Layer 14 of a small transformer language model trained on English Wikipedia (22 layers, counted from 0, width 96).
A neuron's activation on a vector x is GELU(weights . x + bias), where the dot is the dot product.
The model reads these tokens: " of" " a" " Florida" " church" " were" " con" "vi" "ct" "ed" " of" " in" "ve" "st"

The vector x that enters this layer's MLP at each token. A number n stands for (n - 128) times 0.078.
0 " of": 127, 130, 114, 126, 250, 128, 117, 128, 133, 125, 137, 130, 137, 129, 139, 130, 129, 138, 132, 133, 119, 132, 127, 103, 132, 114, 125, 129, 137, 126, 133, 109, 119, 128, 128, 139, 120, 134, 127, 127, 137, 129, 118, 146, 129, 114, 123, 125, 129, 102, 120, 140, 114, 130, 136, 129, 128, 134, 132, 116, 133, 133, 127, 122, 128, 132, 132, 125, 135, 132, 127, 123, 126, 132, 104, 145, 132, 119, 118, 120, 139, 119, 119, 126, 116, 126, 123, 127, 134, 135, 129, 126, 136, 126, 133, 136
1 " a": 121, 127, 142, 134, 209, 103, 128, 128, 133, 133, 136, 174, 126, 146, 119, 144, 120, 153, 115, 140, 128, 139, 136, 144, 162, 139, 130, 138, 108, 116, 113, 151, 124, 161, 125, 122, 137, 132, 151, 140, 108, 107, 118, 119, 109, 115, 133, 120, 134, 134, 116, 113, 117, 104, 115, 138, 129, 154, 88, 141, 148, 113, 145, 128, 98, 126, 138, 152, 123, 114, 153, 122, 134, 148, 97, 120, 142, 111, 134, 107, 101, 123, 108, 161, 118, 128, 164, 119, 104, 98, 140, 108, 115, 130, 119, 156
2 " Florida": 174, 132, 111, 154, 182, 100, 121, 112, 120, 135, 159, 136, 126, 139, 117, 118, 155, 127, 114, 116, 123, 111, 111, 161, 124, 131, 123, 166, 149, 113, 151, 189, 141, 129, 132, 196, 114, 110, 117, 131, 135, 111, 126, 142, 144, 131, 148, 120, 130, 133, 84, 117, 127, 102, 107, 82, 149, 128, 65, 116, 116, 127, 127, 123, 125, 142, 119, 116, 104, 105, 159, 124, 153, 138, 96, 98, 125, 146, 144, 112, 132, 112, 126, 140, 123, 142, 149, 145, 108, 128, 189, 139, 131, 119, 134, 118
3 " church": 146, 118, 145, 121, 179, 89, 119, 98, 123, 144, 170, 125, 121, 138, 134, 105, 159, 132, 139, 120, 127, 110, 127, 147, 155, 112, 136, 146, 174, 87, 157, 165, 140, 126, 117, 130, 162, 93, 102, 123, 127, 107, 153, 139, 140, 134, 142, 123, 107, 138, 92, 142, 114, 119, 134, 152, 136, 146, 67, 125, 105, 105, 147, 143, 134, 138, 104, 126, 121, 123, 179, 114, 124, 121, 95, 141, 116, 158, 144, 110, 123, 135, 119, 131, 135, 153, 143, 120, 109, 151, 151, 119, 105, 138, 116, 125
4 " were": 115, 115, 147, 98, 193, 88, 140, 129, 133, 133, 114, 99, 137, 150, 109, 140, 127, 126, 103, 112, 129, 141, 124, 164, 149, 124, 126, 109, 152, 104, 145, 134, 106, 98, 149, 152, 138, 116, 132, 141, 126, 145, 127, 143, 129, 146, 148, 131, 125, 135, 79, 133, 106, 115, 163, 180, 135, 134, 124, 141, 164, 115, 112, 131, 136, 167, 129, 114, 126, 116, 160, 108, 135, 125, 103, 127, 119, 127, 146, 107, 112, 144, 107, 142, 91, 138, 142, 134, 122, 137, 165, 125, 111, 128, 135, 125
5 " con": 117, 132, 144, 133, 167, 109, 129, 129, 158, 149, 120, 168, 117, 134, 126, 147, 139, 102, 145, 109, 129, 120, 158, 105, 144, 118, 121, 132, 105, 139, 153, 135, 109, 87, 150, 183, 136, 163, 133, 159, 149, 135, 140, 106, 111, 127, 150, 106, 135, 124, 131, 147, 104, 111, 99, 127, 146, 140, 126, 153, 139, 110, 105, 136, 101, 161, 133, 105, 172, 89, 141, 114, 116, 133, 109, 118, 136, 152, 136, 103, 94, 126, 104, 132, 120, 126, 169, 154, 104, 96, 170, 100, 99, 148, 130, 123
6 "vi": 144, 85, 144, 139, 136, 77, 117, 134, 152, 108, 105, 146, 128, 111, 151, 186, 114, 98, 151, 146, 120, 109, 132, 154, 147, 118, 104, 132, 82, 115, 113, 156, 123, 140, 147, 207, 113, 167, 154, 138, 141, 94, 135, 122, 125, 158, 139, 114, 124, 124, 135, 146, 109, 121, 112, 107, 157, 145, 153, 138, 173, 145, 144, 149, 120, 145, 113, 148, 148, 124, 149, 118, 143, 117, 106, 99, 167, 143, 129, 103, 104, 124, 130, 120, 124, 143, 121, 139, 108, 105, 131, 118, 85, 149, 145, 98
7 "ct": 172, 124, 117, 163, 138, 111, 123, 112, 170, 110, 133, 132, 116, 107, 120, 141, 122, 91, 150, 139, 144, 116, 117, 160, 129, 102, 121, 124, 114, 96, 134, 122, 153, 127, 124, 218, 96, 143, 175, 135, 130, 101, 164, 100, 126, 160, 154, 116, 131, 135, 115, 154, 98, 124, 65, 165, 152, 150, 149, 116, 154, 130, 126, 125, 124, 151, 110, 135, 148, 140, 140, 119, 110, 120, 106, 129, 174, 137, 122, 104, 124, 135, 124, 121, 138, 147, 185, 114, 121, 109, 105, 127, 111, 146, 111, 109
8 "ed": 120, 92, 135, 148, 162, 100, 124, 123, 167, 144, 150, 128, 130, 106, 129, 131, 140, 79, 112, 148, 134, 104, 138, 173, 145, 106, 115, 126, 118, 95, 121, 137, 121, 122, 143, 169, 100, 129, 154, 151, 123, 139, 143, 122, 129, 150, 154, 128, 116, 137, 99, 159, 120, 163, 116, 153, 143, 123, 145, 128, 177, 140, 119, 152, 126, 156, 114, 165, 133, 140, 139, 110, 125, 103, 100, 151, 157, 124, 115, 102, 101, 136, 121, 137, 120, 146, 126, 122, 131, 81, 134, 119, 114, 162, 107, 122
9 " of": 99, 117, 133, 136, 183, 106, 130, 132, 179, 137, 142, 128, 162, 123, 128, 134, 115, 106, 125, 109, 158, 122, 124, 159, 161, 114, 111, 148, 143, 130, 123, 144, 131, 124, 129, 141, 101, 145, 170, 140, 147, 144, 130, 112, 119, 151, 144, 120, 125, 140, 80, 138, 109, 132, 108, 119, 115, 130, 145, 108, 189, 144, 112, 117, 94, 160, 130, 173, 152, 102, 122, 102, 111, 131, 107, 146, 140, 112, 149, 104, 143, 132, 104, 136, 113, 138, 147, 117, 108, 105, 130, 137, 116, 136, 127, 142
10 " in": 97, 125, 114, 124, 192, 78, 130, 137, 143, 155, 133, 150, 145, 143, 121, 135, 129, 105, 133, 116, 143, 114, 142, 126, 166, 124, 140, 170, 111, 151, 154, 149, 133, 137, 128, 147, 109, 162, 161, 161, 122, 134, 129, 112, 105, 110, 124, 141, 134, 121, 93, 133, 109, 149, 94, 111, 125, 152, 124, 139, 131, 133, 131, 106, 95, 136, 126, 139, 139, 94, 137, 108, 123, 145, 102, 100, 127, 111, 162, 107, 126, 141, 110, 143, 122, 129, 133, 111, 115, 99, 166, 142, 138, 137, 124, 126
11 "ve": 127, 145, 135, 158, 168, 84, 119, 129, 129, 125, 108, 129, 116, 107, 116, 130, 130, 112, 158, 133, 129, 113, 137, 136, 185, 131, 132, 138, 127, 145, 151, 132, 123, 147, 131, 192, 149, 150, 151, 132, 105, 98, 160, 131, 142, 142, 124, 122, 107, 131, 124, 132, 126, 108, 109, 102, 129, 153, 148, 133, 128, 153, 110, 138, 92, 125, 139, 213, 161, 102, 153, 107, 116, 136, 103, 62, 120, 119, 112, 110, 87, 130, 125, 140, 106, 143, 141, 141, 103, 104, 142, 122, 76, 150, 134, 136
12 "st": 123, 84, 95, 151, 162, 95, 121, 149, 131, 118, 127, 118, 127, 98, 121, 154, 137, 120, 166, 134, 135, 109, 132, 158, 150, 144, 102, 122, 133, 123, 154, 109, 142, 139, 140, 140, 128, 125, 173, 152, 152, 133, 187, 133, 141, 138, 116, 128, 123, 136, 118, 124, 106, 97, 132, 122, 127, 136, 102, 143, 121, 136, 128, 156, 73, 154, 104, 179, 134, 153, 142, 111, 114, 149, 106, 113, 164, 121, 141, 105, 101, 147, 144, 119, 137, 132, 135, 109, 88, 105, 107, 113, 120, 154, 120, 156

Each question shows the input weights of one neuron of the MLP. A number n stands for (n - 128) times 0.0036.

n291 (bias -0.089): 90, 121, 141, 95, 121, 156, 108, 108, 155, 101, 133, 110, 95, 109, 166, 84, 115, 113, 117, 153, 86, 95, 103, 163, 44, 130, 143, 122, 119, 159, 74, 131, 122, 187, 117, 117, 95, 131, 134, 116, 126, 137, 93, 151, 135, 160, 128, 144, 115, 155, 153, 168, 156, 172, 170, 120, 156, 96, 202, 125, 131, 134, 111, 118, 128, 91, 151, 146, 170, 187, 129, 98, 167, 71, 132, 100, 135, 131, 133, 125, 137, 120, 154, 136, 89, 105, 82, 101, 127, 130, 111, 118, 140, 139, 158, 134
On which token does it fire most, and how strongly? 8 "ed", at about 1.3

n344 (bias -0.118): 88, 142, 142, 117, 123, 119, 139, 128, 108, 117, 118, 136, 116, 115, 132, 110, 79, 127, 106, 100, 108, 157, 132, 133, 142, 129, 153, 107, 180, 148, 139, 120, 123, 144, 135, 109, 126, 152, 97, 100, 117, 140, 126, 135, 117, 113, 128, 134, 121, 123, 128, 150, 106, 113, 142, 145, 153, 149, 129, 138, 141, 138, 148, 122, 113, 113, 114, 55, 141, 172, 135, 129, 139, 85, 112, 203, 161, 112, 128, 199, 143, 113, 126, 145, 138, 75, 129, 116, 117, 160, 122, 95, 125, 119, 118, 138
On which token does it fire most? 0 " of"

n59 (bias -0.126): 103, 130, 135, 87, 123, 139, 157, 123, 173, 87, 139, 143, 181, 118, 172, 109, 127, 120, 102, 107, 119, 126, 130, 72, 104, 131, 129, 123, 102, 143, 82, 114, 135, 115, 135, 136, 91, 123, 144, 153, 147, 149, 132, 138, 122, 119, 56, 119, 178, 139, 113, 174, 119, 114, 114, 133, 106, 168, 108, 162, 134, 113, 104, 119, 148, 187, 159, 154, 149, 153, 162, 109, 153, 112, 156, 148, 141, 112, 120, 111, 129, 101, 111, 147, 59, 94, 119, 131, 153, 120, 113, 85, 138, 120, 125, 143
On which three tokens does it fire most, strongest first? 9 " of", 5 " con", 0 " of"

n279 (bias -0.121): 110, 146, 116, 112, 113, 144, 141, 149, 108, 124, 138, 168, 200, 110, 127, 98, 94, 130, 146, 130, 135, 159, 78, 88, 128, 108, 126, 108, 135, 100, 126, 135, 104, 118, 185, 148, 142, 146, 138, 149, 163, 202, 111, 146, 102, 116, 157, 178, 169, 101, 122, 123, 120, 127, 121, 112, 123, 162, 152, 181, 104, 149, 184, 109, 133, 113, 106, 130, 126, 115, 80, 93, 134, 169, 150, 76, 140, 107, 115, 127, 125, 119, 112, 99, 132, 100, 102, 110, 152, 120, 102, 129, 144, 140, 178, 88
On which token does it fire most? 10 " in"

n299 (bias -0.049): 119, 121, 127, 116, 107, 129, 174, 132, 171, 141, 149, 154, 139, 104, 166, 88, 112, 128, 135, 101, 121, 118, 121, 96, 133, 135, 148, 136, 173, 122, 107, 113, 127, 96, 137, 89, 122, 126, 145, 155, 122, 205, 145, 151, 130, 124, 114, 137, 127, 133, 129, 174, 129, 111, 127, 140, 148, 84, 124, 119, 114, 121, 114, 134, 127, 147, 119, 132, 132, 134, 136, 131, 135, 149, 117, 108, 104, 160, 96, 151, 162, 146, 123, 124, 44, 126, 133, 111, 140, 129, 122, 105, 127, 77, 96, 163
On which token does it fire most? 9 " of"

n40 (bias -0.105): 101, 149, 92, 190, 102, 138, 157, 139, 170, 81, 111, 126, 148, 164, 96, 112, 86, 177, 127, 92, 108, 126, 157, 98, 135, 135, 161, 126, 97, 99, 98, 102, 131, 130, 157, 92, 103, 159, 121, 116, 99, 134, 127, 161, 127, 98, 136, 137, 166, 137, 180, 114, 138, 108, 147, 118, 141, 151, 179, 150, 152, 146, 186, 136, 97, 129, 113, 130, 189, 132, 148, 140, 109, 156, 140, 125, 121, 115, 133, 161, 124, 97, 83, 86, 72, 75, 111, 109, 122, 137, 134, 101, 83, 134, 135, 135
On which token does it fire most? 11 "ve"

n363 (bias -0.061): 110, 148, 124, 84, 121, 163, 137, 142, 152, 146, 144, 146, 91, 130, 128, 100, 112, 130, 124, 149, 170, 129, 41, 135, 162, 141, 104, 162, 133, 156, 109, 94, 145, 97, 159, 95, 98, 100, 134, 98, 139, 138, 139, 153, 146, 117, 98, 154, 60, 125, 143, 135, 148, 162, 129, 133, 85, 140, 145, 109, 133, 138, 181, 185, 144, 144, 155, 120, 158, 128, 117, 140, 77, 102, 109, 168, 163, 118, 57, 130, 149, 177, 84, 112, 110, 121, 112, 97, 123, 111, 90, 151, 129, 139, 100, 157
On which three tokens does it fire most, strongest first? 9 " of", 8 "ed", 0 " of"

n172 (bias -0.115): 107, 90, 155, 80, 111, 135, 139, 99, 106, 157, 130, 130, 154, 93, 143, 142, 102, 127, 100, 93, 134, 110, 82, 130, 139, 144, 159, 162, 148, 112, 100, 155, 156, 109, 132, 136, 125, 143, 140, 118, 98, 204, 116, 173, 74, 135, 125, 140, 114, 98, 130, 175, 146, 152, 157, 88, 57, 109, 148, 124, 148, 148, 143, 165, 116, 101, 180, 110, 127, 142, 83, 137, 85, 97, 123, 150, 112, 130, 109, 92, 152, 158, 107, 131, 113, 115, 73, 169, 170, 139, 155, 102, 181, 92, 167, 147
On which token does it fire most? 9 " of"

n232 (bias -0.079): 117, 136, 65, 113, 111, 138, 155, 144, 148, 94, 126, 120, 138, 117, 155, 100, 130, 106, 68, 108, 114, 159, 114, 96, 148, 134, 159, 132, 126, 118, 126, 146, 90, 79, 135, 135, 121, 151, 119, 99, 162, 173, 115, 115, 170, 123, 114, 170, 135, 123, 124, 108, 178, 122, 149, 136, 114, 156, 147, 133, 134, 115, 129, 101, 136, 163, 212, 116, 121, 123, 145, 129, 152, 136, 133, 129, 124, 91, 140, 138, 160, 146, 90, 96, 105, 72, 126, 120, 141, 112, 118, 159, 167, 120, 168, 134
On which three tokens does it fire most, strongest first? 4 " were", 0 " of", 9 " of"

n326 (bias -0.080): 132, 105, 161, 103, 109, 157, 132, 133, 155, 116, 79, 95, 73, 113, 154, 150, 116, 88, 98, 126, 91, 102, 140, 96, 132, 128, 113, 117, 121, 143, 121, 102, 186, 126, 153, 98, 83, 131, 103, 129, 134, 128, 74, 114, 133, 133, 143, 150, 139, 95, 169, 111, 165, 134, 113, 160, 153, 111, 152, 154, 133, 130, 112, 122, 140, 123, 141, 98, 140, 176, 111, 127, 136, 103, 102, 145, 188, 135, 157, 161, 170, 142, 120, 121, 96, 120, 131, 97, 154, 168, 147, 114, 97, 162, 144, 90
On which token does it fire most, and how strongly? 6 "vi", at about 0.66

n167 (bias -0.070): 102, 163, 98, 118, 120, 116, 130, 139, 98, 184, 149, 101, 131, 123, 161, 117, 113, 113, 93, 137, 104, 176, 127, 107, 136, 145, 190, 140, 113, 141, 139, 111, 116, 173, 136, 82, 111, 149, 105, 78, 82, 134, 114, 159, 117, 115, 139, 116, 143, 127, 133, 95, 118, 126, 100, 148, 110, 88, 120, 150, 131, 114, 160, 135, 131, 142, 131, 119, 141, 147, 122, 147, 123, 148, 108, 158, 146, 97, 118, 127, 125, 129, 112, 154, 119, 145, 150, 136, 135, 148, 118, 138, 152, 152, 142, 123
On which token does it fire most, and how strongly? 1 " a", at about 0.6

n58 (bias -0.090): 121, 109, 55, 61, 117, 134, 150, 125, 84, 145, 145, 146, 106, 96, 106, 92, 94, 160, 137, 172, 96, 145, 144, 147, 114, 101, 155, 111, 170, 116, 126, 126, 99, 141, 155, 156, 105, 132, 149, 126, 157, 156, 138, 158, 130, 102, 146, 139, 129, 186, 130, 98, 150, 144, 125, 121, 82, 172, 176, 174, 104, 110, 144, 116, 120, 74, 130, 146, 142, 159, 149, 138, 86, 145, 113, 103, 155, 110, 77, 170, 111, 144, 131, 155, 92, 123, 105, 97, 106, 116, 113, 89, 107, 168, 135, 124
On which token does it fire most, and how strongly? 12 "st", at about 1.8

n165 (bias -0.074): 113, 116, 127, 125, 116, 135, 135, 106, 111, 112, 118, 121, 151, 102, 96, 100, 71, 115, 133, 101, 105, 117, 103, 161, 181, 153, 144, 105, 134, 171, 111, 123, 131, 99, 190, 136, 167, 163, 171, 142, 179, 194, 71, 121, 122, 137, 95, 108, 113, 101, 135, 117, 147, 182, 150, 105, 126, 134, 192, 137, 134, 130, 140, 159, 140, 145, 116, 111, 118, 137, 134, 127, 98, 100, 138, 142, 143, 111, 106, 144, 96, 161, 108, 115, 115, 111, 61, 126, 107, 118, 126, 125, 155, 103, 156, 130
On which token does it fire most? 9 " of"

n119 (bias 0.097): 168, 99, 93, 95, 129, 166, 142, 161, 146, 123, 130, 135, 101, 118, 133, 102, 141, 148, 96, 147, 98, 107, 142, 107, 129, 110, 125, 111, 108, 157, 60, 131, 132, 135, 144, 111, 114, 96, 79, 152, 147, 103, 111, 120, 141, 152, 132, 115, 114, 129, 106, 114, 139, 161, 138, 89, 97, 136, 155, 136, 123, 158, 110, 127, 160, 130, 189, 138, 118, 143, 154, 158, 81, 117, 98, 121, 119, 145, 95, 131, 139, 155, 188, 152, 137, 112, 83, 131, 163, 131, 110, 133, 133, 114, 149, 102
On which token does it fire most? 0 " of"

n255 (bias -0.058): 137, 147, 78, 162, 119, 151, 139, 96, 112, 135, 126, 122, 134, 105, 122, 132, 99, 110, 137, 76, 159, 115, 75, 125, 127, 132, 167, 163, 144, 143, 108, 108, 118, 113, 118, 102, 104, 86, 97, 102, 114, 143, 119, 144, 150, 146, 126, 169, 127, 142, 91, 106, 142, 139, 120, 102, 166, 154, 136, 95, 131, 155, 100, 145, 151, 186, 136, 127, 174, 124, 113, 176, 87, 134, 121, 132, 136, 116, 120, 129, 178, 127, 123, 120, 102, 117, 132, 128, 129, 163, 108, 143, 142, 156, 131, 156
On which token does it fire most? 9 " of"

n15 (bias 0.049): 161, 104, 143, 100, 108, 148, 130, 150, 103, 126, 122, 120, 154, 159, 144, 134, 105, 118, 132, 98, 128, 132, 127, 161, 110, 117, 143, 115, 133, 116, 79, 159, 107, 134, 144, 117, 106, 157, 124, 101, 105, 149, 116, 115, 128, 133, 134, 131, 140, 133, 169, 112, 131, 127, 118, 113, 136, 115, 140, 112, 148, 128, 132, 103, 168, 130, 156, 128, 114, 141, 129, 133, 119, 116, 154, 91, 133, 96, 132, 143, 141, 120, 147, 100, 131, 115, 112, 130, 129, 115, 100, 136, 107, 120, 126, 120
On which token does it fire most? 6 "vi"

n212 (bias -0.073): 84, 156, 140, 132, 124, 122, 123, 137, 149, 132, 152, 145, 148, 126, 105, 121, 115, 114, 110, 141, 115, 112, 43, 81, 148, 118, 168, 131, 113, 130, 137, 134, 131, 170, 160, 114, 133, 134, 132, 129, 143, 127, 128, 140, 119, 83, 123, 143, 131, 119, 133, 130, 140, 134, 127, 82, 119, 119, 142, 144, 118, 135, 125, 161, 158, 116, 155, 110, 155, 129, 142, 137, 123, 155, 134, 131, 132, 112, 172, 113, 127, 119, 64, 118, 92, 149, 137, 130, 142, 131, 142, 90, 124, 144, 142, 126
On which token does it fire most, and how strongly? 10 " in", at about 1.8

n346 (bias -0.111): 148, 129, 120, 151, 109, 130, 177, 149, 131, 149, 60, 132, 140, 103, 97, 132, 127, 177, 109, 103, 117, 120, 58, 145, 143, 177, 135, 109, 136, 125, 120, 58, 127, 120, 138, 118, 144, 124, 74, 124, 195, 130, 144, 118, 139, 70, 104, 117, 93, 174, 113, 100, 147, 180, 73, 124, 117, 136, 147, 155, 89, 154, 101, 146, 124, 116, 126, 165, 138, 200, 169, 140, 55, 155, 121, 114, 164, 116, 108, 112, 160, 166, 111, 119, 142, 91, 126, 126, 154, 124, 80, 141, 139, 116, 143, 118
On which token does it fire most? 12 "st"

n68 (bias -0.094): 151, 106, 121, 153, 107, 122, 183, 113, 143, 145, 124, 142, 120, 71, 141, 79, 100, 145, 163, 117, 111, 138, 88, 126, 106, 125, 124, 137, 114, 111, 93, 115, 146, 172, 113, 132, 104, 108, 71, 107, 182, 151, 69, 168, 142, 87, 140, 138, 134, 154, 124, 152, 145, 138, 107, 101, 162, 131, 178, 127, 104, 101, 142, 135, 153, 119, 124, 212, 115, 165, 128, 130, 111, 142, 122, 87, 167, 100, 137, 115, 173, 114, 89, 143, 158, 134, 116, 119, 113, 123, 111, 132, 101, 138, 109, 139
On which token does it fire most? 7 "ct"

n249 (bias -0.172): 83, 109, 141, 121, 130, 162, 157, 144, 131, 143, 88, 120, 193, 120, 122, 121, 68, 101, 164, 167, 86, 114, 107, 113, 164, 119, 97, 126, 109, 119, 104, 109, 116, 126, 164, 129, 117, 149, 129, 133, 163, 155, 131, 128, 116, 96, 36, 126, 166, 192, 100, 174, 122, 153, 146, 117, 87, 133, 161, 155, 125, 205, 176, 117, 148, 81, 127, 129, 134, 136, 132, 120, 129, 121, 119, 88, 87, 154, 124, 146, 90, 119, 132, 143, 136, 118, 89, 115, 98, 131, 105, 99, 168, 156, 161, 113
On which token does it fire most, and how strongly? 6 "vi", at about 1.4

n280 (bias -0.096): 116, 110, 107, 120, 110, 117, 143, 129, 115, 110, 123, 136, 105, 88, 113, 128, 149, 132, 141, 162, 145, 106, 144, 106, 96, 128, 95, 151, 143, 123, 121, 125, 118, 174, 165, 154, 94, 135, 142, 116, 173, 142, 82, 104, 101, 94, 75, 90, 152, 150, 160, 182, 147, 145, 81, 102, 150, 101, 127, 127, 131, 149, 170, 101, 104, 114, 129, 106, 150, 152, 132, 132, 106, 114, 131, 132, 119, 172, 131, 127, 125, 124, 138, 178, 64, 113, 138, 143, 153, 156, 124, 85, 115, 118, 150, 149
On which three tokens does it fire most, strongest first? 6 "vi", 5 " con", 7 "ct"

n43 (bias -0.070): 118, 153, 180, 113, 121, 99, 135, 106, 164, 107, 122, 122, 142, 118, 139, 129, 108, 105, 136, 147, 121, 157, 91, 136, 118, 148, 151, 110, 134, 131, 118, 105, 138, 120, 112, 114, 83, 116, 102, 117, 154, 122, 131, 153, 132, 95, 97, 150, 124, 104, 165, 147, 129, 122, 112, 135, 150, 150, 157, 172, 137, 123, 159, 99, 152, 89, 124, 122, 140, 125, 153, 109, 142, 110, 140, 119, 171, 138, 140, 136, 134, 97, 122, 130, 87, 157, 125, 90, 118, 138, 137, 87, 141, 129, 127, 134
On which two tokens does it fire most, strongest first? 6 "vi", 7 "ct"

n259 (bias -0.127): 136, 153, 108, 101, 115, 114, 150, 145, 130, 152, 100, 138, 99, 119, 141, 130, 137, 110, 121, 159, 100, 170, 135, 158, 130, 113, 113, 146, 178, 108, 85, 104, 159, 151, 153, 118, 106, 157, 141, 71, 155, 117, 72, 146, 175, 74, 150, 185, 111, 126, 118, 133, 158, 133, 75, 77, 71, 138, 172, 148, 115, 123, 163, 162, 155, 120, 141, 165, 118, 136, 130, 146, 115, 111, 119, 136, 167, 157, 96, 118, 151, 73, 114, 152, 132, 157, 116, 105, 113, 102, 74, 161, 134, 129, 134, 90
On which token does it fire most, and how strongly? 6 "vi", at about 0.63

n9 (bias -0.049): 134, 141, 77, 132, 98, 155, 113, 104, 103, 135, 167, 129, 117, 121, 117, 113, 140, 161, 34, 128, 132, 95, 97, 113, 112, 153, 173, 136, 113, 190, 148, 82, 196, 155, 168, 150, 114, 169, 162, 127, 138, 124, 148, 109, 98, 81, 145, 97, 188, 149, 176, 166, 113, 160, 124, 104, 32, 176, 145, 170, 136, 181, 104, 131, 155, 115, 121, 154, 141, 115, 92, 171, 73, 124, 117, 113, 142, 101, 73, 143, 125, 134, 108, 136, 97, 119, 138, 151, 163, 125, 76, 121, 155, 91, 143, 116
On which token does it fire most? 7 "ct"

n144 (bias -0.203): 108, 140, 127, 122, 99, 152, 175, 185, 155, 131, 101, 103, 102, 139, 101, 144, 99, 102, 110, 170, 66, 108, 142, 73, 122, 161, 143, 143, 146, 139, 116, 105, 116, 106, 101, 118, 100, 139, 100, 120, 146, 130, 134, 92, 120, 142, 142, 79, 98, 154, 144, 187, 129, 165, 130, 107, 112, 141, 160, 149, 97, 116, 120, 196, 125, 123, 136, 169, 162, 142, 154, 111, 115, 100, 104, 156, 144, 132, 134, 145, 122, 155, 123, 110, 133, 130, 132, 113, 149, 137, 133, 87, 151, 137, 134, 164
On which two tokens does it fire most, strongest first? 5 " con", 8 "ed"

n152 (bias -0.042): 129, 120, 113, 103, 100, 129, 111, 136, 124, 129, 52, 185, 86, 89, 137, 136, 110, 147, 168, 78, 96, 149, 155, 100, 141, 187, 134, 108, 163, 173, 144, 139, 145, 118, 130, 164, 139, 159, 129, 108, 120, 162, 155, 95, 110, 103, 127, 80, 110, 136, 235, 150, 136, 150, 150, 136, 114, 122, 179, 146, 88, 125, 114, 138, 100, 75, 136, 142, 167, 129, 124, 104, 108, 139, 117, 132, 162, 76, 83, 157, 110, 120, 97, 62, 138, 147, 133, 152, 171, 130, 119, 108, 128, 132, 129, 131
On which three tokens does it fire most, strongest first? 11 "ve", 5 " con", 6 "vi"

n41 (bias -0.141): 134, 137, 138, 127, 112, 152, 109, 83, 129, 81, 151, 135, 119, 110, 87, 124, 117, 131, 152, 94, 125, 98, 155, 134, 114, 191, 124, 66, 144, 161, 80, 117, 139, 117, 138, 131, 137, 138, 149, 105, 130, 143, 123, 109, 136, 142, 92, 71, 135, 151, 165, 136, 148, 134, 171, 103, 91, 108, 184, 198, 120, 160, 137, 113, 121, 109, 151, 121, 132, 108, 132, 150, 82, 126, 133, 102, 125, 77, 108, 153, 137, 128, 181, 158, 75, 130, 165, 118, 130, 121, 101, 57, 172, 135, 124, 135
On which token does it fire most? 11 "ve"

n51 (bias -0.051): 135, 176, 131, 118, 119, 106, 114, 140, 77, 149, 148, 136, 111, 120, 133, 126, 121, 183, 100, 127, 131, 117, 86, 128, 108, 166, 152, 102, 180, 137, 116, 156, 148, 163, 125, 132, 109, 107, 115, 130, 109, 124, 97, 148, 146, 134, 158, 150, 106, 98, 127, 126, 137, 164, 151, 108, 115, 197, 135, 166, 137, 102, 124, 137, 129, 104, 90, 106, 135, 163, 116, 127, 96, 115, 117, 147, 113, 134, 135, 154, 140, 109, 120, 121, 132, 152, 114, 129, 158, 116, 117, 133, 129, 109, 135, 117
On which token does it fire most? 3 " church"

n169 (bias -0.084): 121, 136, 107, 115, 123, 118, 126, 155, 127, 148, 134, 106, 109, 145, 135, 106, 139, 184, 161, 135, 102, 114, 78, 121, 112, 113, 105, 63, 167, 101, 71, 100, 138, 142, 109, 134, 116, 124, 124, 155, 141, 119, 143, 161, 140, 106, 114, 160, 144, 173, 102, 148, 127, 135, 142, 124, 112, 137, 143, 132, 109, 147, 134, 144, 116, 177, 152, 117, 144, 132, 163, 115, 90, 118, 122, 141, 138, 126, 102, 135, 135, 163, 115, 67, 68, 136, 154, 156, 129, 167, 143, 92, 153, 116, 117, 108
On which token does it fire most, and how strongly? 4 " were", at about 1.6

n238 (bias -0.140): 128, 160, 122, 143, 105, 143, 159, 122, 129, 119, 145, 153, 123, 59, 104, 136, 38, 129, 163, 108, 154, 124, 160, 79, 130, 152, 144, 145, 129, 117, 94, 115, 179, 139, 123, 162, 116, 180, 108, 94, 154, 162, 97, 99, 88, 140, 138, 59, 157, 157, 171, 112, 117, 115, 93, 110, 166, 97, 117, 141, 141, 131, 132, 112, 122, 117, 99, 126, 176, 141, 69, 108, 113, 135, 137, 150, 99, 104, 119, 155, 146, 114, 113, 147, 93, 119, 181, 154, 207, 142, 60, 122, 148, 125, 162, 145
On which two tokens does it fire most, strongest first? 7 "ct", 5 " con"

n162 (bias -0.085): 151, 128, 62, 94, 120, 141, 151, 148, 158, 136, 127, 160, 160, 126, 113, 140, 103, 166, 85, 141, 150, 136, 80, 149, 102, 122, 171, 134, 94, 129, 120, 97, 150, 134, 139, 71, 114, 109, 119, 139, 128, 136, 76, 146, 93, 167, 127, 135, 127, 164, 117, 146, 118, 164, 97, 159, 115, 106, 95, 126, 105, 130, 137, 84, 109, 105, 142, 160, 130, 170, 93, 126, 147, 119, 105, 121, 196, 124, 81, 113, 141, 147, 133, 141, 132, 158, 85, 116, 173, 128, 100, 170, 185, 116, 151, 142
On which token does it fire most? 0 " of"

n245 (bias 0.071): 110, 123, 82, 131, 132, 138, 133, 106, 114, 134, 117, 137, 129, 124, 95, 122, 167, 171, 78, 121, 101, 133, 117, 141, 98, 111, 100, 147, 143, 117, 131, 66, 123, 147, 120, 120, 142, 141, 118, 116, 139, 151, 136, 161, 139, 91, 125, 112, 108, 144, 118, 141, 118, 123, 164, 124, 129, 139, 159, 110, 136, 174, 114, 131, 100, 146, 142, 152, 168, 149, 115, 123, 130, 137, 109, 138, 135, 83, 94, 148, 126, 102, 123, 159, 123, 92, 131, 134, 149, 150, 147, 94, 143, 95, 112, 185
On which two tokens does it fire most, strongest first? 0 " of", 12 "st"

n25 (bias -0.203): 128, 115, 72, 115, 112, 145, 133, 137, 69, 118, 160, 125, 132, 125, 99, 110, 118, 159, 76, 129, 137, 120, 101, 120, 158, 114, 216, 122, 116, 143, 97, 137, 125, 122, 138, 152, 101, 125, 136, 113, 136, 112, 110, 161, 108, 154, 141, 141, 137, 119, 114, 151, 140, 120, 114, 82, 106, 136, 115, 120, 151, 169, 116, 115, 141, 145, 120, 162, 173, 162, 115, 137, 128, 127, 119, 167, 99, 110, 116, 109, 141, 140, 136, 105, 143, 114, 115, 161, 155, 124, 136, 137, 141, 99, 160, 130
On which three tokens does it fire most, strongest first? 2 " Florida", 0 " of", 9 " of"